Layer 5 of a small transformer language model trained on English Wikipedia (9 layers, counted from 0, width 64).
A neuron's activation on a vector x is GELU(weights . x + bias), where the dot is the dot product.

Input weights of the MLP neurons that the questions are about. A number n stands for (n - 128) times 0.007.
n66 (bias -0.107): 82, 116, 118, 127, 128, 103, 181, 155, 186, 146, 162, 91, 107, 161, 105, 128, 119, 85, 63, 133, 72, 133, 97, 123, 148, 139, 132, 114, 191, 178, 126, 167, 168, 114, 168, 107, 128, 178, 125, 102, 173, 79, 162, 71, 176, 130, 98, 146, 108, 155, 114, 116, 126, 99, 127, 148, 138, 77, 87, 88, 151, 120, 175, 135
n91 (bias -0.051): 154, 125, 67, 121, 132, 103, 202, 137, 129, 142, 118, 70, 148, 97, 144, 216, 140, 130, 125, 7, 34, 125, 72, 87, 132, 69, 143, 101, 179, 131, 164, 126, 152, 128, 107, 100, 174, 65, 95, 126, 169, 142, 142, 134, 191, 87, 190, 99, 197, 171, 117, 181, 77, 61, 99, 146, 138, 108, 132, 182, 145, 148, 157, 167
n101 (bias -0.015): 132, 132, 78, 114, 151, 54, 154, 89, 124, 124, 69, 153, 98, 62, 159, 91, 164, 115, 179, 162, 180, 137, 101, 127, 90, 88, 175, 121, 104, 148, 138, 228, 198, 142, 95, 96, 50, 164, 146, 79, 170, 119, 208, 153, 152, 120, 165, 65, 218, 106, 102, 121, 117, 182, 122, 102, 155, 162, 120, 91, 124, 74, 127, 119
n119 (bias -0.022): 44, 115, 72, 52, 166, 189, 162, 170, 165, 143, 111, 47, 109, 162, 122, 112, 82, 142, 200, 161, 59, 150, 100, 112, 154, 114, 95, 112, 92, 135, 155, 173, 163, 166, 120, 149, 149, 148, 215, 31, 121, 81, 200, 139, 116, 145, 131, 109, 145, 46, 126, 200, 137, 115, 92, 123, 148, 209, 110, 129, 63, 101, 134, 158
n142 (bias -0.060): 45, 80, 158, 92, 146, 42, 93, 159, 163, 126, 87, 160, 178, 169, 118, 94, 182, 137, 129, 155, 134, 109, 222, 86, 129, 99, 139, 144, 112, 134, 118, 173, 75, 166, 149, 124, 62, 150, 115, 90, 110, 118, 142, 134, 88, 119, 181, 165, 151, 141, 147, 182, 77, 127, 89, 173, 105, 131, 133, 180, 96, 126, 81, 132
n202 (bias 0.047): 147, 97, 68, 162, 91, 118, 109, 122, 112, 109, 115, 150, 152, 91, 148, 157, 142, 159, 84, 119, 162, 106, 192, 100, 98, 213, 171, 102, 105, 158, 179, 104, 168, 98, 139, 127, 149, 124, 142, 104, 72, 145, 142, 86, 135, 182, 112, 103, 141, 111, 109, 94, 205, 96, 137, 98, 184, 105, 195, 100, 127, 171, 94, 91
n232 (bias -0.035): 104, 130, 163, 140, 151, 156, 142, 95, 156, 78, 98, 20, 127, 123, 80, 155, 157, 117, 135, 113, 98, 97, 80, 130, 198, 48, 150, 74, 191, 186, 106, 127, 99, 171, 149, 158, 154, 89, 211, 106, 165, 152, 178, 144, 103, 102, 98, 145, 131, 121, 149, 176, 83, 103, 123, 121, 111, 196, 85, 128, 101, 63, 132, 211
n248 (bias -0.026): 124, 150, 80, 98, 104, 114, 154, 142, 154, 155, 105, 143, 147, 115, 149, 102, 153, 150, 104, 81, 38, 168, 118, 73, 86, 76, 111, 142, 165, 154, 148, 105, 124, 154, 179, 127, 69, 111, 104, 179, 128, 116, 214, 177, 157, 143, 115, 118, 88, 154, 184, 120, 85, 91, 121, 111, 175, 116, 28, 177, 121, 90, 226, 151

Each question shows a token from some text and the vector x that enters the MLP there. A number n stands for (n - 128) times 0.038.

"5": 133, 145, 93, 163, 119, 113, 132, 174, 139, 130, 152, 146, 84, 156, 130, 125, 133, 80, 55, 117, 107, 114, 81, 134, 162, 123, 114, 156, 124, 91, 145, 105, 178, 138, 131, 128, 144, 110, 120, 115, 149, 152, 208, 127, 114, 123, 119, 167, 117, 129, 122, 118, 159, 153, 140, 134, 137, 67, 114, 137, 117, 96, 144, 110
Which two neurons fire most, strongest first? n66, n248

" imp": 133, 123, 120, 168, 108, 113, 115, 121, 107, 146, 165, 128, 116, 124, 131, 142, 193, 120, 95, 177, 60, 102, 75, 111, 78, 139, 125, 162, 87, 126, 143, 106, 109, 130, 145, 154, 128, 114, 146, 117, 95, 169, 136, 143, 117, 111, 187, 159, 121, 107, 154, 159, 121, 126, 118, 137, 139, 90, 110, 163, 124, 113, 130, 163
The most active neuron and its activation: n248, at about 3.3

" met": 143, 128, 101, 203, 148, 123, 86, 100, 120, 152, 159, 136, 124, 151, 137, 91, 166, 128, 86, 155, 156, 105, 84, 133, 120, 92, 123, 130, 123, 109, 114, 126, 126, 156, 116, 155, 113, 108, 107, 137, 162, 146, 129, 174, 120, 163, 178, 167, 125, 92, 124, 124, 126, 174, 134, 124, 104, 95, 109, 148, 90, 87, 93, 133
The most active neuron and its activation: n101, at about 1.9

"s": 180, 158, 92, 208, 113, 106, 96, 147, 98, 131, 131, 170, 120, 159, 123, 169, 160, 126, 84, 137, 122, 120, 113, 121, 124, 105, 149, 129, 103, 62, 126, 105, 122, 130, 124, 154, 113, 97, 129, 82, 126, 156, 147, 153, 101, 126, 159, 148, 132, 119, 157, 177, 127, 132, 119, 149, 140, 101, 129, 131, 85, 107, 132, 99
The neuron with the highest activation: n142

"4": 113, 113, 137, 133, 148, 168, 118, 167, 102, 136, 157, 165, 111, 134, 143, 131, 155, 119, 85, 115, 147, 112, 109, 131, 121, 115, 92, 168, 87, 76, 126, 102, 180, 155, 127, 123, 147, 91, 147, 113, 145, 162, 174, 143, 83, 107, 116, 176, 121, 86, 154, 142, 139, 174, 132, 132, 113, 82, 121, 150, 112, 105, 114, 90
The neuron with the highest activation: n119

" be": 128, 144, 122, 162, 149, 122, 108, 113, 95, 140, 127, 133, 96, 149, 123, 126, 155, 96, 83, 138, 144, 116, 102, 134, 145, 140, 110, 117, 74, 96, 131, 153, 110, 181, 126, 106, 128, 100, 129, 123, 104, 160, 144, 190, 122, 145, 182, 158, 151, 97, 156, 160, 113, 165, 171, 147, 104, 106, 120, 106, 69, 84, 130, 135
Which three neurons fire most, strongest first? n101, n142, n232

"-": 159, 129, 95, 145, 89, 174, 103, 131, 97, 129, 156, 140, 123, 111, 103, 148, 140, 129, 80, 144, 153, 132, 78, 119, 120, 94, 130, 152, 91, 109, 151, 114, 164, 123, 105, 155, 103, 119, 110, 90, 131, 177, 158, 165, 115, 130, 169, 165, 83, 157, 122, 163, 157, 175, 126, 126, 127, 103, 124, 158, 98, 111, 91, 124
The most active neuron and its activation: n202, at about 0.49

".": 148, 117, 111, 150, 122, 141, 98, 166, 147, 151, 172, 120, 101, 140, 130, 121, 169, 99, 79, 120, 126, 118, 125, 123, 187, 132, 98, 117, 99, 98, 153, 114, 134, 144, 108, 139, 99, 123, 96, 126, 76, 150, 144, 184, 91, 109, 183, 142, 156, 134, 113, 181, 139, 154, 119, 137, 110, 149, 110, 148, 107, 81, 93, 122
The neuron with the highest activation: n142

" |\n": 137, 144, 91, 175, 108, 139, 116, 144, 139, 133, 146, 176, 96, 112, 138, 119, 102, 95, 89, 145, 110, 105, 97, 146, 151, 148, 146, 132, 78, 102, 135, 123, 126, 128, 96, 156, 163, 98, 125, 117, 87, 143, 174, 182, 97, 121, 156, 151, 120, 147, 135, 150, 113, 134, 139, 167, 112, 108, 117, 186, 136, 64, 103, 122
The neuron with the highest activation: n248

"2": 146, 134, 92, 159, 132, 158, 144, 148, 112, 151, 165, 148, 64, 175, 127, 129, 129, 112, 65, 95, 134, 134, 94, 130, 123, 117, 117, 163, 114, 72, 117, 127, 151, 131, 108, 142, 163, 134, 120, 98, 181, 154, 180, 140, 120, 105, 139, 153, 127, 120, 143, 147, 140, 146, 148, 121, 104, 68, 104, 141, 123, 87, 106, 122
Which three neurons fire most, strongest first? n66, n91, n248

" B": 171, 154, 112, 171, 125, 117, 119, 156, 113, 132, 121, 141, 83, 125, 129, 111, 141, 140, 91, 115, 179, 119, 104, 149, 86, 150, 137, 179, 79, 119, 157, 50, 143, 107, 137, 132, 132, 123, 140, 110, 131, 159, 147, 138, 119, 117, 140, 150, 154, 124, 158, 140, 112, 138, 122, 165, 152, 73, 136, 137, 100, 93, 73, 113
The neuron with the highest activation: n202

" Se": 170, 129, 112, 182, 122, 145, 132, 93, 120, 102, 151, 144, 155, 131, 126, 128, 131, 93, 81, 137, 201, 100, 131, 106, 121, 164, 122, 157, 107, 115, 139, 106, 130, 122, 132, 149, 135, 92, 145, 99, 115, 179, 127, 141, 88, 135, 164, 144, 110, 124, 106, 171, 119, 136, 178, 131, 125, 86, 117, 134, 79, 74, 122, 134
The neuron with the highest activation: n202

"6": 117, 115, 106, 158, 124, 150, 112, 180, 134, 144, 143, 139, 90, 136, 120, 130, 139, 110, 54, 116, 137, 116, 103, 132, 136, 135, 108, 165, 104, 93, 121, 128, 183, 142, 126, 134, 140, 109, 127, 97, 143, 160, 195, 155, 96, 112, 105, 176, 106, 131, 139, 153, 164, 170, 130, 129, 101, 78, 102, 148, 93, 97, 139, 122
Which three neurons fire most, strongest first? n66, n248, n119

" w": 129, 124, 97, 170, 127, 112, 128, 141, 135, 151, 107, 197, 97, 149, 95, 116, 151, 112, 75, 136, 164, 143, 94, 131, 107, 147, 124, 148, 106, 127, 123, 100, 123, 127, 123, 120, 94, 128, 121, 141, 119, 162, 132, 165, 135, 126, 179, 168, 73, 107, 123, 153, 110, 189, 109, 105, 140, 102, 129, 144, 96, 90, 179, 114
The most active neuron and its activation: n248, at about 3.1